Layer 10 of a small transformer language model trained on English Wikipedia (16 layers, counted from 0, width 96). Numbers have three digits each and are written without spaces.
A neuron's activation on a vector x is GELU(weights . x), where the dot is the dot product.
The model reads these tokens: " ann" "ual" " report" " on" " the" " l" "ack" " of" " d" "iversity" " in" " the" " film" " indust" "ry" " since" " 2014" "." " The" " 2017" " report" "," " which" " was" " comm" "ission" "ed" " by" " the" " Col" "or" " of"

The vector x that enters this layer's MLP at each token. A number n stands for (n - 500) times 0.0089.
0 " ann": 621487498403635560549399477727345253399549662459373462420412493588380422705565682682515390591598462517420393423482282314543575462578353383511711537753656539336482377463618727612441569453874569428527367234572438473385483458398350549788629375555565451477454286471555465697490449586410479471
1 "ual": 448401545552725443617211603684504168605497772332385416239482629584601350641559520513514535543647538474586492355270420425499628751434517392507647653658644528473398337640383453515479547437591585468622574336594397401493418497427444600513653378700419443583653364389339425479553705105577483536
2 " report": 444459615518618411534401345632413365463550565367503602370438576533394416543533502584524693551569500493775597333361362689642710727523474547542610584599660545281393286647440492540298546496470614408647553250609390309505515478191473450569735292650604331466786359479369438523545739196358539501
3 " on": 426476569560702282519453438723376295601489355459566475381382468522427359707442555640494642438604547433572509476399404288442751610577596530399575617548699570358477303544527607670439448390491708492469563347675438322599383636321445471629673473733596476294673354397292473366503928457355379542
4 " the": 536457488585589358668364399649482170619681605527511389264384496553456494763470548660493575521522603449531510338357338363267631616310638505437548476636678569471551371445520455671263660293478579537553447281618529384591364556387528396714645357686546505450518415520551520380503856327469458525
5 " l": 479448564770703515455343309536452241473651478391576351366443555446543557538534544546716690445584563184640306368400396520584659592384576350519692546530697555433606462470677288502381728470448657493542265466644454489534449639383538427663599326707577576355396458422454451606524779198431327497
6 "ack": 409537623610602325417331420527461428628651704371515516395335475424436443597410502498555853579726533500581455365465351602527669818319575310612512555567616649567483424490403520536415551122395587463571481598673442362548351469194427600490706466550540466557493485502278257645648640286477524423
7 " of": 358434472606598209536412496632278179681472480470496325398488478595423510810425496710627693435638576578622538495305403384593651695411555440364713409482606520443616328586509451642482559384519569513511503399659415388641392543325358557658681445634538479572525401404326475411522791330455345539
8 " d": 481471663809723312518403344574452338446545487515375411467466536689513456647400607590582563476740484276503498460413339619652596558419571383370617578438663497456685469461619422547308644438438663544517237482657356439470444625240433389687617497596515509514417562421481547638499733127265291548
9 "iversity": 499319627432619424442369300818426196653567801375424504323431698638499372532631519555498613512541559519767470393425435459558661475420641595417406604494607634525553429496403531509443558316569661523623594287474422335492485455164408463628673415670375387637589431566441508501484588165308550663
10 " in": 456402522572565331464403322943363266581580448464468445436434695574393423676412608757451481522596592417537560601364297351573585481595610476381555596509743658444446393428490484617338693492500660583537469361636433223489313569392440438609624464673616623481644429471358442391413785425388306507
11 " the": 584495538505519420692347358730509187699663607501456333301434537608409414679481466677446472531524544415558495412434391340341646477345699408436581494620727615593552461420523417614229737300423602529562505313550512371531258600495547490723567361667515556463619409546505480361468815383393332551
12 " film": 572453717552641594459358403680503173472611627349457523388413678493519328598384465759467739554513521441776542499446369644499552594457577423486373585479758572490444270392425619445365527396424495337569572475771377292521413661306468410653737383595420452414632417531412475603520686265354433563
13 " indust": 521330701585810434494407421692458362323601608418410498398443561625277313531511615587457597663567454457640455429496436698589705621499424488512444597495691574454522452493577432487302471443538542332572565349620288170601453469227574327577701379731369432502549559579504552520404888346323373617
14 "ry": 439284581659583549611360305752569341491474577374441512419301723543417366527517583594559710532534631447706583566343432368400563515483444502477451723500790540563411395596572501484346442244475451298706590345542450389534392456375550405456717318580420514690737555453424439540323851282450485700
15 " since": 566448502437623351477455321709261293569539454412491548449415611649436486608387762701313503441649566448532448540473437384516583573543491359558615589553798645478418339559493442675264600452677563478511578495614432354432420418294400485594727286588402485445682430402547436385581922518508277538
16 " 2014": 591569626358798408358388303691490461748541646426511524451319621668480440651456478769427585442635579378777614430485386445438534465479534394507504599475695700484410327454489535648309533522724487262508584470562441368437527479342445421616500395709385326497692349420506409465487678264250518474
17 ".": 632513526390656469468399451626447206558471540419556524439332647691552448577508553745406673500630520177603387497441398414468764622393301388439501503580787700312316338592697473601502467392760607459506537432564463414479538485330416444723631321400515596584658405371628557524367632445307464491
18 " The": 617535461532611460664407373565436197486657575537582394275418551559565497873512473532475564537428571361619525516407372402169801554236459453459525371674746561533461316412554524680421669342469567550621569358550473284488531536408515324708550448669431551536573342497494443481473835445430484385
19 " 2017": 677463604518803449457434348679522423636541627360608516320426651574698462720429573616665545552536723379795483358423265497333569450420445428505518392473745643548486325297528561581312590489445534459457514462627364416497600467288527436605432257713387439575607352444616511536463658310388489259
20 " report": 487465609318673486519436418562472317416525440329633607376446582523411407571581496602544725541511652407765581471385216721521891736500439524647464547538650557387298308602581569528415638449446588413618634341647314351460538508243563475588630311595420424649755316408342409467585688316396411384
21 ",": 571479536345845446466528382682408232538460518508604449457305537703465495639487482707619598394584644291582547465377333371415707614426318416463440396497610568364508366602676482588385393399707631459606473280618479462457454570176468484576783501697422453578745335493453517456476765562395439423
22 " which": 566533595293712381545505328635339182567604444464555529321438534523623627669444679560358710458555667381597473431530422372362691714341287434461437246459698524429457446510651558524344629527622637490593541320566283441398478582241574432718523305552460538685697422516588419416560785639387454544
23 " was": 449474516455683483537530337656294137567339461596367463469406524547472463679598480711497601590654731391398452525452407380394974848474406443446474437467584607483402378583493595626343640307571479335520497470632647312328587568261449474662571477617329422598651489472568314572508754423531456446
24 " comm": 405561528350630388612386476657311365460390559470382458268491559684516448560632445623676383490592475213349716477383435559515946936416402393459501475616591443390614352531543569449357697608633423478404645517521595380547517367446467400713536409612580383451680399473420276583507904311487406515
25 "ission": 333509672467691346430371597537526460540297605502542612432487637619604442539636539575732535483519449473573742401418351464458779782564516532370437362608483610362340507519369518535352435467238634339539589378557453436396516434263452465745750450745506325389681379476331455584496770193375447586
26 "ed": 387498568289683263547611485692542284419428594496532553373462589644684366485489596753571596497617514332558648428510388324460714840521455599429581510611742473294460459471539333493363377296464472338446428376733563349492503534273423536529638383695623347548625412431329513456494837298632433542
27 " by": 475453612328722378479512508671520223631497407454452451401397543559568551660430582716504657494619475564475504419317275286365547676601459551317606491476781617513519335467493396650457589312460629410430567415738580314547481648339364430632692403640573524652665336425488412295482768368543347530
28 " the": 715454641465665421676425407611478155532604627598441386266394411554538483805492469705483511506484621481537519373355340428287695702327534458372544404556717602555506404400631414640315734322477508515533547304481536344549416507528456382684569409665589604543540367541561424380440775318432407501
29 " Col": 621332583717685397593479273487599372494535586366419365267410603583466268543480471634671474627519589265556477390530418497483770705491460310381432495396732596386643214439421475615502748404507590577504543475551421288586733458522507375560464428714423402481650369519361530668425840211489618613
30 "or": 491253464647518467334417449606471479365501707312415411243427728547360339502554528600725534491504443530759707424519348335501906661544560459439414243373597634579538464547510263599384521397431677502541527466616428347525357382552634500436668345539495687497754485526455631597323806306391517577
31 " of": 445248494650491401499481426701390140557447491491444366341557690663420442511356485782660658566514541535643673440426337427634816635660617479335523410395535647566612425605513242589460732404535471566525448482613306359564382564556502342486557439551498656489570324465238562420503822469347354520

Each question shows the input weights of one neuron of the MLP. A number n stands for (n - 500) times 0.0011.

n1: 391379431391629606440553446493720512523524547612552362387691643510545688597583558365547513453516490497576451537306565394386174462450460587430546620553307346696591458591339534517623587580647459503475394497591248416469406437644562529719493628620486238534322583405519551490513479360622643540
Its two highest activations, in order, are on tokens 1 "ual", 9 "iversity"

n302: 601656490548509556569669597480578592584425488327352603468407327446424726672421336497593481112571374555578360530497565552448599531536566475553555358478606450429437529462321392596450411500551672676516424406448471519490449454522503429587462776487433337328456550467633675465594373479195544599
It fires most on token 8 " d"

n191: 347401458266278451447479646528448451514659442452635620557486513551607606399531574576493517608332456416541275500461521528459417550323618557447308539372649372565882688515468792620520386480577444375360437418391693564464456594493483551571525503598500504430387337448457425725301558484618543788
On which token does it fire most, and how strongly? 9 "iversity", at about 0.73

n39: 415493387459407393500428484399445400480428457637562482393430659399460626469417487648559604531582442710462428254769384472279395497524386580643588621559411304393532610489661620493467510646545635564490631588361681520493648803221473354518507497547641493328358536394679620318401481417445652465
It fires most on token 4 " the"

n46: 563408702332346660503378334551687551511425426496489655542632458496392445449601682485706549616493418430407633707377586540436254362547406479551525463442690400462648588645489285335638374346487296638295529257450634507392309493371417600390768349472611419517493486558551664447668387399619500588
It fires most on token 14 "ry"

n130: 474504570426449288369639651604537656431554386460678296453299330737539388363714621646440414574325406534372669252583547677453561528338374504426427363517352378584658332639384403567521468553439348676535193638515593761500565659507445591631327500471673552405687620474427379590656493470517436466
On which three tokens does it fire most, strongest first? 24 " comm", 26 "ed", 25 "ission"

n280: 416625592285494387425378817269581497574656388640500496463445428427503420369438503754487427761659433421487602521526470586395321507609421450545719450516304529681570493694340390288595553474478464497391541432554460540331677555507483433608418452500486583304556451551494430725622305488539331548
On which token does it fire most, and how strongly? 25 "ission", at about 0.21

n68: 487308428414392616627462551436575616398615556340295526417484521405463596357538460520623469519318575480610434497438537573450477506689680479490170575443590599333577555437551461650563476327538470549491411360255623427652654456591603488452661525595410686212521518563536591512438532503515500567
On which token does it fire most, and how strongly? 30 "or", at about 2.5

n278: 541540534513576468684402554731528495531567450539447400437466361519530500440492415532610511480396422539580424347449737565623484444607378470346572497422322412609563453518211527503576637484505659643476452525292646352491635443492528553621435593423604569346546495444567517528531495634423483503
On which token does it fire most, and how strongly? 29 " Col", at about 0.51

n24: 585335444418371519573461589523438600581610582546660600384557388603484443694590385375440445540557480595710417520403562490372470560616440304631520507654351305548409285531618638534627378513463576390420470529461548500568283513542395513547669586442381359537341579319412879373310509571553340544
On which token does it fire most, and how strongly? 7 " of", at about 0.79

n17: 383475364593557465737583473266521439479548393675666600605666548473524462615358509374453428618471570557540386509503369423463272571614308380509384487459586529539402425481484643450364506664511571551601478613494593410532419382494267418462761509482380431614417571580617417739506383525491455494
On which three tokens does it fire most, strongest first? 0 " ann", 15 " since", 23 " was"

n156: 477657287490471447613587664435472669389561361354462673544477459519511706463579372556572582322308536523497522415476572587630629431730497434571553509300382492421457508574537397315556511440409562640454568550608440478483437435527383519511529461495526380570468581413500445503586497513540564315
It fires most on token 20 " report"

n45: 489371679210423458421565576347329468300593546517456338708608437298573658556621463338562460566595350436646490451419510452408443549590434386524435611467229503572729520388391559451629630693589332581480393418442524771550567604370593507489496510682677630497520536274575468679531608466536372451
Its two highest activations, in order, are on tokens 5 " l", 24 " comm"

n383: 600350486447470432531325507489614723624403475453644530315624445535726482493641455165459504464534479613437511580354265352429420575496421594464553861473459469313614381572628490577442455629547417353351594575567395542615556395448629535526650346479467416683400352589435470595525142610744481664
Its two highest activations, in order, are on tokens 1 "ual", 0 " ann"

n160: 612590444410376353585535517611605580410463466581585456527511510277568647258592415574335638646601406382549342525517783539399503315444323407436437266369446490496687527545450487898500637612595584455605294437396641675416383436670314500759529514421533464409459483521386395458497412608324547446
On which three tokens does it fire most, strongest first? 22 " which", 0 " ann", 17 "."

n315: 466583569371412454437487475526640466555445576422676490513281491417348437460530538805690551516422526634515252441540523477500476481313612494682451419593412509452410338348497652716603484623415610602588414678552385669419481375519686581380606383484332533530447447311590507635516434633543591205
It fires most on token 19 " 2017"

n271: 561421708397442483549559662470550486438574244503594653572560391430494439452578526572531262548500606425664429659596500369571577344545551497380609537361651452500433353531745511415332523650508437544572629532438410355365459533652494518406544503421448554390443500550427703515509525532492500325
On which token does it fire most, and how strongly? 10 " in", at about 0.59

n379: 589435340477574497512452337425535563598580429484645379672675571450534317545339636779454572568439652592473372584412348416563524454433510612665443613430472348316480677476516424435509553447716454431435487538266318600536660542568624491670396586393572461450325417615391612478633538425433289471
On which three tokens does it fire most, strongest first? 31 " of", 5 " l", 0 " ann"

n157: 480449489533529582478536527398653442295336475483719618350452465391497440457466489535452401607484417482565489565338330441447461636702689576514492480513500495482503353500703473509613375538591376451519492475475382585491651356573662447406588307706523529518589576603535543619569461396455416460
It fires most on token 20 " report"

n67: 590639425426361582572289590506450541521503539519510334491453650439509510550466391513295360613500362445577453726494454438515425209615400424535608510284264538714516536438693417519506506548561488366500701494365637570551540519455475509519422587601564601368578503543556481595352497329706526399
It fires most on token 16 " 2014"

n219: 331318385530493524417607500475550449571530468718485571594635375678281412572738406568534549576527440600592557489364486450418368459471439559438447481476407558833394653474285554361593291684410558293379489354532482326437496133594611687599530436668404591397572376407606570652422450426629789493
On which three tokens does it fire most, strongest first? 25 "ission", 30 "or", 9 "iversity"

n230: 639550420604577462527460577571567512606580437420426452479481494581390416460522455352608425670553500614415331515445348559533387450325370273634603506640612310513591464610694520488288533420474373518358596394473497611570464466690476657653632417395361503398367417378526684530655358431564484391
It fires most on token 0 " ann"

n152: 552648368373428449643365701384540325473342371284479486477531471487641528596500808450610375531587727418587443544542580534597381468612636474555664402490516510500628503664503446534656359441484523470432643215443305625451576544735392610559560419348476373265552445375391388600517459610465392452
On which three tokens does it fire most, strongest first? 0 " ann", 1 "ual", 7 " of"

n362: 450626369425521466513728566467630688477333398389466421443603598557582573487303570545273417358397371445452487513451626330374530419520428554378600422677478472384654494528307534520534357519603494292327454390487542557453359572538659426547821630586503440455651648591255510532477642509417608417
On which token does it fire most, and how strongly? 26 "ed", at about 2.1

n44: 525553451627374218647476630458466644623767478535584580453373393375490532612608658525480486570576507529484230329434579542538279315497667490514524457441483378572592648562387447609417497430474646741453563572531256578368415566534296456719602562510507468333360480521576418480301401472765464314
On which token does it fire most, and how strongly? 4 " the", at about 1

n329: 394523400322350506410626478588487759551527331439466425481707572402688441422727519453432557432445417524443309441494516435673613299672568525556529534355528358470411579534553592451469453500461525468587712602577421591573462360581403372520632639468211312527534354539577740586359578477411450451
It fires most on token 9 "iversity"

n126: 223427539536403506500646428470488441674640452608585588585269465450413546609500372525420696720560524478530347467574494530625506397422470520636494559543443637422558302456305545500480538497389511658514379512364427640432614323471473571442575437658518530400391618548653664618444356476542451579
It fires most on token 6 "ack"

n101: 518600451551467430308455702440315649562431357426426496538596510435612704521465439291403390663567476555677647468437399366573374543556606466468469304363618473292511531426618500479571480615497429449206620372497586418391627162405311448668247483620489721468480675490637500569399620686603525589
On which token does it fire most, and how strongly? 22 " which", at about 0.28

n369: 494303610356489435600616389684568489465395349458509481503569569451477412590691532581582451536390485682456604533618544488441418313431416665437450636483369458559460549328406362433394471546599409619663476541506509549534483443523509309464500657488482551321629317568616654453494566722539614588
On which token does it fire most, and how strongly? 31 " of", at about 0.43

n266: 440586786363376371525626662668636442583348364416438374503427450440428633352513620633395465493568416352425510405632639520416437329298637342497500517559525358710606497510460512517556579538470434548497611445349541351326634542487484663583405630522580321581425309649586597420638572655614497457
On which three tokens does it fire most, strongest first? 11 " the", 22 " which", 27 " by"

n328: 654422219547558476714533535367641669453340490522542424496581525461401638773603525469354589647295431358520595647586533687518311441504533354533641398535577535553343415423363479541462404620554391575387346569489368635489364522412533158344764555393702615622451486395677685486280621523572733581
On which token does it fire most, and how strongly? 18 " The", at about 0.25

n184: 524555492342518435600481489551825395712464541446549283324566322598403453352550541448401519469555606643521412380453759512595330419400678635477549540694430416456469373634613489387242302530393574549448500549481342537655605531437458644186580324643366723429581330573737714572519273462714496204
Its two highest activations, in order, are on tokens 1 "ual", 19 " 2017"

n106: 497481392660435611433500354626500593409444373395658467578426402348392746539625448730318388631545377603494471471722481663456506467436657605671582573385479361493715413597561476406552531522574482603451353415418472385300509503282411669399577487572627655609582427510563464516601406446383536484
On which token does it fire most, and how strongly? 2 " report", at about 0.71

n336: 414606564598313551471607429527577389550727461681567346559140384673662531415503334419433611581433474441623282443323586537424475503513419679442586410698481567790449360302538649391622523529475539572542578444338566621621500534513613421292577427598517527407432668590503642632460413485538490415
It fires most on token 18 " The"

n286: 650420646327269503483493404619606597381537418585684511614222483462710366439443534459554316432426303460457553446281465600669411503557586805356655459598449476515496548485239530514473458452780531510503521433549521292386357471534840616300396511587500677530421367415547515521468530580655507616
It fires most on token 10 " in"

n63: 461443478337500352626537554465603429383422322547348556579598470518476714620623464579545585327542667529529638374438686315460520643591368494446485494420359402448452464282360441411629375739506488613349503469472445442364589450627516639723690500668500513413452395615548629537420462613562561449
On which token does it fire most, and how strongly? 25 "ission", at about 1.4

n295: 642363588532290708605444334532634513500548472606452385424547404286476475400553479507372438603476598572793426600650149507598614456493603693629248474534564641500547710672295523471425548603552551545401347433381528493427742482493426521421481482583380392601473469644470522670426209519503474676
Its two highest activations, in order, are on tokens 9 "iversity", 29 " Col"

n270: 540425615427560503543417374432385491216610241570608456597500336481503500529342491594277538380534459357603538510536570535544423347526461600571586453695617552420582634405464494634549304605206506547769400500630535631517622432454519614575507481422714431506522457391561586421421361497397457477
It fires most on token 8 " d"

n21: 512485445458530396389425603447434775548419510393454491531573455421676600620512497324470565448712543752492601590432457642503633450584675534523477725621389404569399632555421456397381517531647511432483421428403551410437540520581581503468403350545610415460378539359497446537483497383530566333
On which token does it fire most, and how strongly? 1 "ual", at about 0.36

n350: 638420497346574493639510602406473532327457491483569550463451620621453489351441247493739597323595524564570497445731534165555446582517400601322473586634526444410458594540574653531721500663650401490454348572279524383749470421457579734405428493399549721312503321555392525375483494550416489434
On which token does it fire most, and how strongly? 17 ".", at about 0.45